Layer 12 of a small transformer language model trained on English Wikipedia (17 layers, counted from 0, width 128).
A neuron's activation on a vector x is SiLU(gate . x) times (in . x), where the dot is the dot product.
The model reads these tokens: "in" "ch" " di" "ag" "on" "al" "," " 3" "07" "," "000" " p" "ix" "el" "s" " (" "92" "0,000" " do" "t" "s" ")," " T"

The vector x that enters this layer's MLP at each token. A number n stands for n times 0.058.
0 "in": -11 -52 14 14 -27 52 -11 9 5 15 -22 17 -1 1 -26 31 -3 -9 18 -12 -9 -12 -18 -25 -27 -21 28 -24 -82 9 23 10 -19 8 24 -33 -12 -7 -25 -3 6 11 11 -8 -10 -25 25 -2 -11 19 -4 -12 -45 -45 12 -38 33 -17 28 -16 -6 -41 16 -3 -9 25 10 33 -10 -27 24 16 -8 -27 -20 -17 -18 19 14 44 39 20 -22 -20 -30 7 5 -25 52 40 -29 -21 5 11 53 18 -41 -26 21 16 12 -6 9 -3 -13 2 -10 -9 -43 -39 24 19 -5 0 22 15 2 50 -61 37 -4 -2 -25 -24 27 18 -62 34
1 "ch": -24 -52 13 1 -27 24 15 0 -17 4 10 4 8 0 -5 2 -6 -11 -15 -20 21 1 -11 -36 -4 -24 52 -29 -85 25 31 4 -21 3 28 -40 -16 1 -45 1 -6 11 14 -6 -22 -5 23 -14 -29 10 -8 8 -53 -35 3 -40 -12 -2 10 -11 -8 -50 37 -18 -24 27 -11 30 -5 -19 17 -3 -19 -5 -2 -14 -11 24 12 27 19 19 -40 2 -5 13 25 -45 57 41 -14 8 -28 3 65 31 -5 8 -2 -1 10 12 -5 -13 -1 -11 11 -27 -24 -40 3 43 12 21 -3 43 6 10 -54 77 -23 -6 -7 -10 11 8 -46 15
2 " di": -4 -66 55 36 -2 -9 10 -2 13 28 -35 14 -12 -36 20 -11 -37 -12 -5 22 -9 -1 4 -27 20 -15 44 -18 -29 15 -4 -3 2 -19 19 -51 37 -40 -13 26 -24 14 46 -16 -44 31 -2 -41 -44 17 53 -12 -25 29 39 -42 2 -46 27 -18 -19 -13 -8 8 -54 15 14 23 17 -62 38 -17 -23 -81 20 7 -12 48 -9 20 37 18 -7 4 -25 28 -28 -32 15 -11 -37 -5 14 21 17 -8 -3 41 -39 -6 1 17 -28 14 12 -24 -4 -26 -27 0 -18 -9 0 -26 5 16 -3 0 -21 68 -77 -5 50 -16 2 -14 18 34
3 "ag": 21 1 -36 16 -42 -2 11 -35 -12 -4 33 15 0 -31 3 -18 -50 1 -1 11 -22 -18 14 -56 -6 -17 18 0 -18 -1 -10 31 18 -36 -15 -69 9 -48 -12 37 -20 15 -13 -25 2 13 11 -44 -8 4 -67 -32 -2 -36 19 0 -4 33 -5 -60 -23 -5 46 14 16 22 -21 21 14 2 11 -27 62 -24 25 1 2 30 -34 11 -23 15 -17 -40 -21 31 6 26 7 35 27 21 45 21 -28 23 -12 8 7 -16 44 6 0 -17 37 -49 -18 -23 9 14 29 94 14 -87 1 -25 -31 -18 -21 63 -3 17 4 14 -3 5 -38 -15
4 "on": -20 0 4 25 -50 19 -9 -91 -13 38 -5 -8 14 -26 -53 -64 -29 -36 0 -31 51 -3 31 6 7 24 -2 -32 -27 -4 -3 -14 9 -29 44 8 0 -1 7 38 -31 5 -8 5 -13 5 -2 3 -7 -5 12 -26 11 -7 2 -14 -31 25 15 -12 2 -9 36 0 -15 20 -41 -8 -3 26 -10 43 33 -26 -21 29 31 29 4 19 28 -15 -22 -40 -41 54 -33 -66 33 11 33 -5 9 -6 34 13 1 -1 -6 15 -27 10 -14 42 14 -57 -37 2 -6 -10 0 41 -1 -76 -16 31 -9 -9 -66 46 -9 38 -7 26 -20 38 -24 -2
5 "al": -11 -23 32 28 -55 -4 -5 -34 9 8 -12 28 -19 -24 -41 -30 -28 -30 13 10 33 -20 15 26 -25 24 -22 -39 -65 -6 42 7 -16 -46 29 -4 14 -8 -22 -9 -3 27 -6 -35 -27 19 31 14 -6 -6 35 -34 -15 -6 20 -14 -46 -25 4 -52 -43 -42 22 -15 10 46 -36 10 -22 2 4 -9 -1 -28 -33 34 49 3 12 44 16 1 25 -7 -30 35 -42 -60 23 13 46 10 11 -11 38 24 9 -7 0 6 -11 47 -5 18 27 -30 -3 -1 -27 -7 20 37 20 -37 2 53 10 0 -63 27 -15 21 11 30 -19 -1 -27 -3
6 ",": -21 -46 3 20 -22 48 -9 15 2 22 -25 21 3 -1 -26 52 -21 3 13 -2 -13 -22 -28 -16 -29 -18 26 -32 -72 3 16 11 -36 4 20 -34 -4 -21 -30 -6 18 0 20 4 -9 -16 19 -14 -2 29 -5 -10 -46 -48 12 -40 25 -18 18 -8 7 -44 24 -5 3 13 9 25 -32 -25 27 25 -6 -41 -18 -19 -15 8 6 49 43 23 -3 -11 -27 17 -7 -21 49 38 -41 -20 10 7 54 11 -39 -20 29 15 2 -10 23 8 -5 -5 -12 -4 -39 -49 47 13 -2 5 26 8 -4 40 -61 38 -2 -4 -17 -21 14 28 -52 21
7 " 3": -18 -18 4 40 -46 43 -26 -3 14 -19 -16 32 -42 10 -21 24 -18 -18 4 41 9 19 -15 3 23 -2 47 -20 -65 16 -45 25 -74 -47 -22 -31 33 -38 -25 25 15 32 7 -19 -13 -8 18 15 -29 10 19 -30 23 -17 10 2 14 -17 5 -10 9 -47 17 3 -34 33 11 5 -26 -55 59 -2 -13 -3 22 -11 0 13 35 5 5 -13 -18 14 -45 28 -34 -15 6 -25 -4 2 22 10 10 50 -10 65 -20 -20 -8 31 0 27 5 -16 -7 -1 8 -38 19 -11 24 13 25 -4 -21 -21 -26 43 -25 10 13 -41 2 -31 -22 4
8 "07": -1 -2 -14 27 -35 47 -6 -35 -4 -9 -59 38 -22 4 -6 -4 3 -10 -10 48 -6 7 22 -12 20 -10 1 -16 -66 14 -33 12 -66 -2 -31 13 21 -38 -16 2 15 38 -29 -7 -14 3 -39 7 -3 -15 -37 -19 -9 -59 30 10 18 -11 -4 7 -6 -29 24 -2 -24 55 -31 -15 -8 -44 30 -6 2 -6 -21 -9 30 19 -7 1 8 19 -39 9 -50 48 -37 10 9 -4 28 -2 12 5 26 15 -7 86 19 -6 -30 27 3 16 41 -8 4 -32 6 -31 42 -2 58 25 12 -7 -12 3 -16 2 -52 17 8 -12 -19 -18 -14 39
9 ",": -4 -23 2 27 -6 -5 -14 8 5 -3 -22 42 -9 -15 -10 1 -22 -37 -49 44 -6 -43 -21 -11 -8 -13 38 18 -39 -16 0 2 -63 -17 0 -9 5 -48 -57 -5 28 0 -2 -21 -35 31 -46 -9 -15 2 -29 -4 -1 -12 -8 -21 -11 -10 3 24 57 3 42 15 40 41 -26 -9 -56 -10 10 47 4 -21 -1 8 17 9 -19 5 31 10 -3 16 -45 18 -30 -26 38 -8 -8 5 -12 0 63 43 4 56 -1 -4 2 9 42 57 56 -18 -24 7 29 -33 37 0 16 -9 59 -28 -12 11 -29 -8 -29 -41 -9 -22 -38 -24 2 -18
10 "000": -22 -17 9 39 -9 -14 -51 7 -8 -22 -47 52 -32 -36 -6 -10 8 -25 -8 43 -4 -37 -4 26 -14 3 18 4 -63 12 -12 10 -74 -28 -20 12 5 -6 -11 0 15 4 -23 -10 -47 18 -24 19 0 -26 -37 -5 -4 -17 -9 -33 4 -11 8 19 -11 -24 -3 0 1 61 -21 20 -17 -29 12 12 -8 -37 -16 -36 20 15 -6 21 0 36 -18 51 -67 58 -31 -34 -25 -7 39 -17 2 3 13 29 -2 40 38 9 -6 19 13 60 47 -9 -4 -36 25 -19 30 -14 39 59 16 30 -9 31 -11 -1 -1 -6 10 -30 -16 16 -7 -2
11 " p": 31 -52 -8 5 -35 -34 -47 36 -6 1 -17 16 2 -9 31 -5 26 -18 12 4 -24 -55 21 11 -6 37 41 12 -52 -18 25 -47 -41 -10 -35 16 51 -56 -35 42 17 0 -3 -28 -36 64 -35 -1 17 -26 31 -51 -6 -16 -44 -49 -31 -30 1 -5 1 10 -3 10 -25 20 6 51 15 0 26 -37 -1 -9 -8 -13 22 -49 -17 -36 7 9 -33 7 -19 30 -2 -32 38 14 -22 -30 31 -2 -9 15 -37 27 -1 -2 1 17 25 25 73 -6 -18 15 -2 -37 57 -42 40 19 15 53 -8 17 -10 11 7 -14 17 -16 -15 18 0 7
12 "ix": -62 33 -3 31 13 -10 -74 -6 -27 -27 32 19 -16 -15 26 45 -2 -33 13 26 -35 -19 53 9 -15 -35 0 -7 -28 -11 -12 -11 6 -4 -55 -30 -17 -3 -24 40 47 6 -24 -33 -45 26 -17 25 -4 -7 10 42 -17 40 -11 -2 -5 4 18 -35 20 -16 -17 32 -13 30 -19 8 6 35 44 -36 50 -21 -4 7 -1 24 -13 35 -15 3 -6 -9 2 -2 -36 -65 -7 5 -34 19 -18 -4 19 16 -37 85 -14 43 -18 61 60 3 36 -26 -60 -36 36 8 -38 10 25 14 -30 8 -10 -18 0 -22 -36 -29 -20 -40 -36 32 -7 3
13 "el": -36 13 26 5 -31 -19 11 -8 -3 -16 2 35 -7 -52 -18 -29 -24 -39 -14 53 17 -42 11 21 4 -12 -43 1 -95 -20 -2 -6 -17 -2 -22 -24 32 -51 23 -6 35 35 -3 26 -16 44 26 14 19 -15 49 6 -19 10 -4 -36 -25 40 -22 4 -15 -16 14 -22 -6 60 -38 -10 -25 38 -3 -15 15 -28 -18 32 47 22 -6 26 21 43 -34 12 -11 28 -8 -42 0 -10 3 -24 -15 -54 3 2 -29 -18 4 18 -8 7 9 40 58 -9 -12 -22 0 2 -9 19 -18 -12 3 36 -25 24 -33 -11 -12 21 6 -16 -11 50 -2 -9
14 "s": -14 -17 38 0 -3 13 -20 11 -20 15 -40 32 11 -27 13 17 -23 -40 -13 19 20 -24 24 52 31 -24 -11 43 -50 -45 7 4 -45 -23 -9 28 44 -19 26 13 15 15 -1 -16 -8 11 20 5 9 16 0 40 -40 -19 -30 -12 -15 -22 13 -9 11 -84 33 -24 -37 54 -32 22 -24 -9 -9 -7 -4 -50 -53 19 61 2 -21 2 23 14 12 -29 -11 13 -17 -53 18 -4 3 -15 -11 -45 24 14 -4 -1 15 22 -42 56 22 64 18 -21 -41 -18 11 -47 2 9 -13 -13 24 26 1 -1 -52 11 -27 3 -5 -1 -1 21 0 2
15 " (": -4 -31 -7 16 -26 25 -14 16 4 5 -28 22 -3 -2 -44 24 -20 -27 14 33 9 -57 5 11 20 -23 -17 8 -41 -32 19 -30 -78 -22 9 -51 20 -65 -7 0 52 -34 11 -31 -21 -1 2 6 18 20 18 -16 26 29 12 -27 -5 0 30 25 49 6 34 11 6 29 27 23 -7 -10 40 13 11 -22 1 -27 -32 23 -11 14 30 4 -16 -15 -38 -5 -25 -37 64 -22 -2 -61 15 -13 6 48 -14 33 0 -41 -19 -1 23 7 9 -19 -38 7 -22 -60 65 -27 -7 0 45 33 17 3 -40 25 10 -30 -37 -2 -20 1 14 2
16 "92": -25 9 -16 28 -1 8 -14 3 4 -33 -26 33 -28 8 -3 2 -3 2 11 11 27 -19 17 -7 10 10 2 29 -78 50 -30 12 -48 8 -15 9 -14 -28 -17 -1 32 49 7 -6 -9 12 -19 31 -9 -47 -4 -33 14 11 6 30 6 -2 -20 -8 50 -32 -19 -38 -40 11 -15 -17 -11 -57 64 2 8 -8 5 -33 -23 19 20 19 10 11 1 56 -62 -12 -28 -13 22 -21 3 -22 39 9 -7 40 -15 82 24 0 -45 35 3 6 51 -15 -2 -45 32 -46 9 -22 17 -19 21 -6 11 -14 -21 2 -51 1 -14 6 -25 -10 -14 -1
17 "0,000": -32 12 15 32 6 -5 -2 20 11 -22 -63 34 -52 -1 7 -25 -9 -25 10 14 -28 -36 -1 22 -5 1 27 19 -64 14 37 -16 -77 -3 -36 2 1 8 10 -1 28 22 -7 -2 -42 17 -43 19 -11 -42 -34 -1 -12 20 -4 18 -6 -8 -4 5 -7 -20 -27 -28 12 44 13 -18 -14 -24 -2 -4 -6 -33 -21 -29 19 0 19 18 -27 21 0 57 -56 40 -22 -29 -8 6 52 -11 -3 10 -7 39 -29 39 23 7 -36 10 16 45 46 -14 -13 -59 26 -30 10 8 29 25 29 18 -31 37 -8 3 -13 19 16 -4 -37 4 -20 1
18 " do": 13 -35 12 18 -6 -29 3 31 26 -36 -69 29 -47 -4 60 9 9 -29 -16 18 -4 -43 31 16 5 -39 35 16 -26 -19 -25 -11 -1 -17 -43 -29 37 -13 7 26 49 5 20 -36 -63 50 -21 6 15 18 18 -55 -24 36 -11 8 -14 -10 -7 -1 -12 46 -41 -9 -73 16 -8 41 3 -15 -23 -31 10 -32 71 -11 -20 -6 -14 -5 23 57 -36 -5 3 8 -10 -25 26 -22 -12 -21 10 -8 12 41 -35 32 -45 -3 19 46 30 16 40 -30 -13 -1 -14 -27 8 -24 36 1 -7 19 -29 16 -43 9 -49 -9 14 -38 -26 25 15 30
19 "t": -37 19 24 -29 -35 -23 10 -50 -10 18 -5 -18 30 -56 25 -41 -29 -47 70 -24 -23 -15 0 40 16 13 -44 -4 -59 -23 -35 4 -25 -28 -13 0 31 -29 15 17 24 -4 18 3 -12 49 -39 20 -5 -14 30 -15 -18 25 20 39 2 72 11 -24 21 37 25 -33 -23 17 -46 -12 8 64 37 -10 1 -36 18 14 31 33 -20 14 -31 40 -19 -12 -9 -10 26 -1 16 -19 21 -42 5 -3 26 39 -18 3 13 -8 45 -7 10 -26 56 -25 -54 -21 14 -27 -13 -6 15 -8 -41 9 -3 -17 -19 -22 -32 -10 -40 -18 -17 51 12 -13
20 "s": -23 -1 44 -13 -18 8 20 -7 6 12 -41 5 32 -37 19 15 -55 -47 -12 -10 -3 -10 28 66 35 -37 -15 20 -36 -32 13 -12 -51 0 -14 16 51 -20 30 41 -12 27 9 -15 -35 13 -22 33 -4 -3 15 13 -49 23 -32 27 11 35 -24 -1 42 -43 30 -29 -36 53 -36 -32 -7 13 -18 -19 10 -36 -17 11 60 13 -42 19 -14 19 -2 7 9 17 1 -53 43 -9 -7 2 2 -24 19 37 -37 -2 -26 12 -43 24 28 31 21 -29 -58 -11 36 -51 -23 -1 7 -12 9 45 -32 -2 -38 -17 -35 16 12 -8 -9 14 -12 -21
21 "),": -10 -19 -2 28 2 -8 7 31 -12 22 -12 40 -8 -19 -12 5 -56 -22 -24 36 9 -65 -5 24 -15 -45 20 27 -42 -24 -12 19 -44 -30 13 -44 29 -37 -6 2 32 -4 52 22 -21 19 -9 8 -12 5 -27 -20 -26 -29 3 -20 -14 0 10 -19 44 -17 24 12 9 35 -32 12 -80 -10 21 49 -11 -21 2 5 47 -11 -19 42 37 9 10 -13 -16 25 -42 -54 33 -31 -4 -14 9 -10 57 73 -10 37 -23 -24 -18 12 35 13 7 -50 -35 -7 -3 -26 15 3 -6 1 40 -3 -5 8 -1 5 -27 -30 -14 4 14 -16 13 -7
22 " T": -36 -28 -23 33 -31 13 -30 29 -33 -40 29 -29 -10 -54 -12 12 3 -53 9 -8 -15 -20 19 -1 25 20 10 42 -44 23 -21 -6 -11 -12 -23 26 17 -55 -52 16 -7 -3 -11 12 -21 25 -26 27 2 32 13 -15 -1 -33 -10 -6 -12 -57 -12 -16 -3 42 35 -8 -53 18 8 20 -8 -8 71 -56 -26 -38 15 -30 -18 -4 10 -7 -6 32 23 10 -46 32 -30 6 48 -2 14 -47 9 -7 81 21 1 53 8 -14 18 -23 -6 3 -3 -18 11 -5 -13 -71 44 -9 27 6 5 17 9 19 -27 28 -17 9 -11 0 15 20 7 -6

Each question shows the input weights of one neuron of the MLP. A number n stands for n times 0.0066.

n437 gate: 10 -2 -21 9 -4 13 22 31 30 -58 -13 -8 8 11 13 26 -11 70 3 -22 3 38 47 16 -9 2 8 24 20 -16 18 14 -9 -41 -8 6 -10 -9 9 28 -9 0 20 -24 -1 17 7 -9 -1 8 -28 -5 -8 -45 32 -3 -9 18 -43 0 -8 21 -22 26 7 13 -8 -1 25 3 -41 -1 15 3 -10 -6 7 29 0 10 11 8 -4 -50 30 -36 12 1 -18 16 37 18 12 -13 9 1 11 -6 27 7 -1 -52 -23 33 -5 7 13 1 -28 28 -22 16 35 -10 -10 -14 49 18 -39 -19 26 -5 26 7 -11 9 -21 -8
n437 in: -38 -2 -15 -10 -19 29 37 10 18 -48 -1 -28 31 -3 -3 -28 1 3 -19 9 27 3 -4 -6 -29 4 15 1 21 17 35 -24 -13 27 -14 -3 -13 44 26 34 -14 0 15 10 53 43 -40 -11 -4 3 -27 30 -5 -26 -5 12 18 -4 -16 -6 -2 36 4 3 53 80 -27 3 4 43 1 26 -22 11 9 9 13 35 1 43 9 -23 -14 21 -8 -48 11 -1 22 -16 21 -18 26 11 5 -19 -30 -14 -14 -13 -8 15 5 6 -14 -8 -4 -24 19 11 10 -11 -10 -40 38 1 27 38 -13 34 9 39 10 14 12 -26 -26 -22
Which token does this neuron like most? 3 "ag"

n463 gate: 20 16 10 -8 21 -24 -37 -36 10 16 -7 -9 -22 9 -6 11 -2 9 17 6 0 3 -21 -17 4 -62 0 -7 15 -14 15 34 29 5 44 -19 14 -1 12 -10 28 18 -6 -6 24 -5 -21 16 20 35 -1 0 -33 -1 29 -11 13 -8 8 -6 -20 37 -39 4 12 -5 59 45 -33 16 15 20 -24 1 -16 0 1 -31 16 2 -14 16 -13 5 34 32 -5 -5 3 10 -27 -18 -6 14 -30 13 -1 38 6 11 1 26 -13 -10 33 -11 -19 -12 2 15 -22 -20 -2 37 -21 11 -17 1 -32 -28 4 21 8 -37 -9 23 14 -24
n463 in: 53 39 16 -17 1 -24 22 -11 -38 31 27 25 -16 -3 -23 20 5 12 -5 17 -1 -3 2 -13 -10 18 -26 -22 -12 -59 23 -17 -20 -22 -17 -4 -9 8 -38 12 -57 5 -32 9 -23 15 -40 -3 5 -43 -29 7 -23 -13 4 42 -20 -3 5 19 -18 -25 40 15 9 -9 7 -12 17 15 3 -19 30 -45 -21 13 14 -10 16 12 -31 -39 -23 15 11 48 -17 -4 34 -31 1 -5 -35 9 1 1 15 -5 -20 29 -30 -7 19 30 -35 12 -33 -3 8 -25 -14 -11 0 -6 -21 -25 -29 42 1 -20 21 -1 -43 -17 -20 6 -23 -26
On which token does it fire most, and how strongly? 12 "ix", at about 16

n312 gate: -13 28 7 -16 28 19 -14 16 14 -4 -22 0 11 5 -25 1 -38 -8 11 -2 30 7 3 29 -15 0 21 -34 -44 -3 -10 -9 4 4 -28 34 -11 53 -21 -42 -8 23 17 36 42 9 -14 -37 13 -20 -1 -18 13 2 28 33 17 -26 20 -29 22 -1 20 -17 1 -19 21 -5 4 21 -8 34 -2 16 18 37 -26 -31 0 -4 11 20 9 8 8 2 0 -31 5 -6 32 19 13 -8 -6 -29 2 -22 -4 9 19 22 -32 4 -7 -21 28 4 -1 -37 21 -13 15 8 22 22 -16 8 35 2 17 -14 31 -5 15 14 -7 15
n312 in: -1 48 -2 38 -17 10 23 11 -45 -34 -15 27 -16 32 -2 11 19 1 -8 6 20 36 28 -6 11 -1 15 -8 -30 -7 -48 -16 -15 -35 15 -12 -17 -14 -9 -7 -2 -14 15 10 11 16 -1 -31 -35 -8 19 26 12 27 3 1 -8 -12 40 31 17 -18 25 13 12 18 -47 -18 17 -19 13 -17 -1 0 4 16 -27 26 8 -4 -15 -31 -53 17 -23 41 -5 -13 -3 30 10 -39 34 -33 0 5 -28 29 3 30 11 -28 -30 13 -4 9 -1 -3 14 31 -8 -18 28 1 -32 27 11 -28 -3 -35 -8 8 16 23 -27 9 -10 -20
On which three tokens does it fire most, strongest first? 17 "0,000", 16 "92", 5 "al"

n90 gate: 56 -3 3 23 5 0 -15 -36 18 1 -16 -7 -28 6 -8 -20 23 -14 -14 -21 9 -13 22 14 -32 -1 12 -22 -8 -11 55 -11 -11 -34 1 5 -24 -8 -9 17 11 8 -20 2 -23 -3 -13 -47 -10 -37 -26 -13 -10 4 -3 4 -8 29 15 -5 -16 -43 -30 -2 -47 -19 -3 11 -6 -9 2 -41 -21 -33 10 -14 -22 -14 5 -7 -1 -17 9 -19 -13 22 3 5 -11 35 26 20 -15 -26 -24 -33 5 -7 2 -19 15 -65 -36 60 -7 16 -7 -6 3 26 3 -22 0 2 -7 21 -8 -28 13 15 -1 3 11 6 -80 -39 -17 12
n90 in: 11 -25 40 -19 -7 30 -3 3 4 75 4 6 25 -25 11 7 16 -9 28 5 18 -4 27 17 26 -22 -19 4 -1 36 33 -19 7 -8 -27 -2 4 11 -15 -18 16 -27 -33 -47 -12 49 -1 -43 16 35 1 28 -17 4 39 -20 -21 -23 8 -37 28 -3 -26 24 23 -30 14 0 -10 22 20 0 26 -13 4 31 6 23 55 17 6 1 40 39 -48 22 -7 -24 1 -18 9 -22 53 -13 -22 -29 -1 -17 21 21 51 -29 -13 -19 -28 -16 -7 -21 32 -13 -60 -2 12 28 16 -3 -19 2 39 -16 1 -16 2 13 -7 4 -25 11
On which three tokens does it fire most, strongest first? 2 " di", 5 "al", 17 "0,000"

n126 gate: -47 -24 5 0 22 -1 19 26 42 6 55 14 22 33 44 -6 9 8 -69 -1 47 15 -9 2 -5 33 31 8 20 -6 8 52 -5 37 4 16 -28 -6 0 3 26 28 35 9 0 35 -16 29 25 23 37 -36 4 14 1 7 56 13 4 -3 -3 18 21 -5 -17 -14 20 6 31 11 -5 -16 40 29 -1 28 -8 -9 6 15 26 8 31 -24 9 -35 -3 7 28 9 8 10 19 -25 -2 35 -3 23 12 14 5 13 -6 15 49 -15 24 20 -13 -7 -5 -37 -6 20 12 13 34 3 -11 1 -39 18 1 21 15 35 30 -2
n126 in: -20 -11 -53 -26 3 -13 25 7 -38 -19 -12 -20 -55 60 -35 -4 32 39 -15 -19 -18 13 -7 13 15 -30 -15 -22 -14 8 16 -20 -2 6 37 -1 -3 8 -29 23 28 -20 -6 -5 5 24 -5 -2 1 30 10 -34 -12 18 -1 25 27 21 28 44 -40 -48 -20 -36 -10 -10 -34 -15 -1 -14 39 -30 -29 -4 25 22 -8 5 0 -16 19 -15 30 -7 -3 27 -22 -40 -23 -7 -7 7 -9 -7 3 3 -9 -14 -16 -18 -23 -20 -33 36 2 -5 45 -15 12 5 -3 -14 7 -17 9 -10 -15 24 -12 28 2 -1 -22 -12 -38 -46 -5 34
Which token does this neuron like most? 16 "92"

n447 gate: 30 6 -25 10 -4 -6 -28 -19 20 13 -11 7 -9 -5 -5 -41 -10 -16 5 22 25 -10 -10 -19 -9 -13 0 6 24 -16 13 24 10 17 -18 -22 4 -19 -29 5 -26 -9 4 12 37 18 33 -13 -21 4 -4 -8 2 2 -20 -1 25 23 25 20 37 17 44 -4 -20 -17 5 -15 -40 -1 7 -20 -14 -14 35 39 23 6 19 46 16 28 -36 10 14 10 -13 -16 -2 42 -2 -21 -7 -51 8 8 9 -33 4 -74 15 7 -16 -22 9 -3 -3 1 2 32 3 -8 27 12 3 23 13 7 17 -20 -15 27 41 -13 1 -3 -35 5
n447 in: 63 7 22 10 -3 -38 -17 29 -18 -60 32 24 -1 34 19 14 41 -21 -7 -10 -20 10 -46 -5 -1 3 -22 -13 -44 16 7 -8 -33 -4 -14 -16 27 -6 0 -5 -37 -5 -17 28 -22 -2 16 -29 1 5 -18 -33 12 -5 -2 16 14 -15 -22 41 18 28 47 -20 37 32 -1 14 -4 17 18 2 -15 -15 5 31 -9 -11 15 5 9 -34 5 -2 22 -18 19 -1 -8 14 -21 -67 -1 -1 -1 -42 -10 -15 22 13 21 7 2 -32 -15 -24 27 -11 -14 29 34 -8 -17 -36 -8 -27 -41 8 -13 30 -15 -3 40 12 -22 15 16 17
On which two tokens does it fire most, strongest first? 3 "ag", 13 "el"

n115 gate: 9 -22 -2 -15 9 10 12 4 -7 2 -1 -23 -21 34 -33 -63 -10 10 10 -23 1 3 -2 -10 5 5 4 1 -16 -5 -14 21 -10 34 7 28 3 5 9 25 -7 -41 4 3 12 2 -17 30 24 -41 18 10 5 10 6 24 -7 -13 -7 -1 14 -17 -2 -30 -25 -23 -16 0 20 25 -1 11 -16 -47 -5 1 54 -37 19 -1 -19 10 -23 7 -13 26 12 -15 17 10 -30 6 -6 18 18 6 29 -8 -6 31 8 -27 -49 -9 -27 4 -10 -23 -35 -40 -7 8 24 -6 -5 11 29 -4 -2 1 9 9 12 16 -28 30 17 -10
n115 in: -1 10 6 43 29 37 -3 -5 6 19 -8 0 3 -22 34 -13 4 7 1 -20 6 -29 7 19 -15 -9 24 -12 28 -8 17 -7 13 -2 18 17 3 27 6 19 7 25 -56 43 -8 -11 -13 18 -17 -22 23 12 -4 -8 6 0 17 14 -4 -5 -1 -6 -8 30 31 10 4 43 37 -8 16 -55 -6 58 -9 27 10 25 -10 -8 -15 -30 15 -1 -43 -11 -42 -32 -32 3 31 21 -5 4 16 -1 -1 44 16 -2 -29 -15 -19 35 -20 -2 1 -6 -16 -16 -34 -28 -31 -60 -13 2 -29 -7 -27 -6 6 -21 19 -31 26 -14 8 17
Which token does this neuron like most? 4 "on"

n426 gate: 41 3 -8 11 9 4 8 -18 23 -36 -5 10 16 -12 4 24 3 15 58 0 21 -21 24 -34 -33 2 -21 13 9 -26 12 -13 34 14 7 2 -22 44 17 -3 6 -1 20 12 -23 1 -7 47 11 -12 23 30 28 -1 8 2 -16 16 -31 18 -79 5 0 -2 -5 8 13 4 -8 10 3 39 4 7 12 20 -17 3 -18 8 7 1 1 7 40 9 3 22 20 -11 40 -45 28 4 4 -1 8 36 21 -1 33 7 -17 -15 -24 6 -2 -2 17 -2 -6 42 13 -14 28 1 -1 -15 29 -1 38 -16 26 30 -34 23 -27 11
n426 in: -8 -1 -2 -26 -24 7 -51 -21 12 3 27 -19 -24 -56 14 0 -33 6 -26 -11 13 -20 2 11 23 -23 -17 -23 24 16 -14 18 -3 -2 20 4 -21 5 38 8 -30 15 -51 -22 -20 -7 -5 -28 -30 32 -30 29 22 3 2 -11 8 33 -9 -7 49 -26 6 27 19 -1 25 -5 3 -10 -15 25 -31 -22 -23 19 -5 -20 -36 -11 -6 32 15 -2 -14 -52 -9 -29 -6 27 6 -50 -28 2 1 3 -7 -7 15 12 -8 1 10 -29 -3 8 -40 8 19 -26 31 11 29 -5 1 2 4 2 -13 -19 7 -4 4 18 -14 40 13 39
Which token does this neuron like most? 3 "ag"

n282 gate: 39 1 -22 20 31 19 28 12 6 24 -3 24 8 -23 -2 10 13 -5 27 -3 39 -2 19 -1 22 28 -5 -1 -41 -29 26 -3 -1 15 -33 -21 34 23 11 19 44 14 -10 14 -6 -46 1 -6 21 -6 -25 7 -39 -21 37 11 -1 0 13 -23 -11 15 -12 -9 -17 17 -19 22 -9 9 -14 20 7 7 4 -16 4 39 2 -15 -22 -9 30 50 29 -17 10 -4 -7 31 24 -6 -16 24 8 -18 -19 -6 40 -7 -25 -29 43 -11 -21 -27 -8 20 24 34 -2 1 -23 10 1 26 -18 -4 30 20 -9 -20 17 -6 27 1 19 34
n282 in: 30 27 -2 -10 -4 -31 -43 -9 -19 -17 10 4 -54 -19 -10 -5 17 8 -10 11 -11 5 3 -10 37 -5 -8 -56 -10 -21 -5 -46 -10 -1 9 -47 -23 -16 -37 5 24 -40 -13 -27 -13 -25 -1 -43 -6 -29 -93 0 -1 -15 3 -1 34 -37 -35 -43 -17 -30 5 -20 3 -2 22 1 15 -14 28 1 -15 9 -22 1 13 -1 1 5 -22 -6 -11 -24 2 -4 12 5 -17 -22 24 33 -17 -13 -2 18 36 -35 14 -1 -33 -11 -14 -16 -19 10 20 5 3 0 -17 32 -36 14 -15 3 -30 -14 -26 1 11 -18 -3 -28 -49 16 6 0
On which token does it fire most, and how strongly? 17 "0,000", at about 2.4

n225 gate: 13 31 22 -10 -19 -33 -3 -1 -11 -14 21 15 -3 5 -12 -1 21 -11 3 -20 -9 7 14 -13 -24 41 15 -10 43 -4 10 -24 25 20 40 11 1 24 -8 17 -6 -4 19 -16 -17 -23 8 -29 30 12 -1 -6 21 -29 2 -29 -1 12 14 15 35 -9 -21 -42 -6 -26 1 -24 22 32 44 1 15 -15 2 -40 6 -24 -27 13 -3 -26 56 -9 1 -1 19 -32 28 1 -17 41 28 -35 10 -15 -27 -34 8 -29 -12 18 -20 -1 18 3 -26 31 -37 1 8 21 -22 -33 38 -12 -16 -7 -10 -23 -14 0 3 -29 -3 34 -8 -19
n225 in: 0 -16 -6 20 -9 -7 12 -27 7 58 -17 -22 47 -35 -29 22 11 24 -10 8 5 -16 5 -2 -11 -15 10 37 33 -22 -38 17 -2 -60 15 6 -31 16 -67 3 21 -42 36 9 -8 -8 -35 -32 -1 26 21 -21 -13 -2 -1 -23 19 -12 13 33 35 6 24 13 -1 -1 -22 26 9 22 -44 21 15 -6 12 -9 -3 -9 21 -16 4 -10 36 3 8 -45 21 23 -12 39 -15 -6 17 -22 33 -8 -25 -33 -34 -23 -22 -41 -14 -28 -22 -18 -29 -27 -57 -2 -4 14 -29 5 -17 -5 22 8 -7 -26 7 6 10 16 -11 -31 -10 15
On which token does it fire most, and how strongly? 4 "on", at about 3.7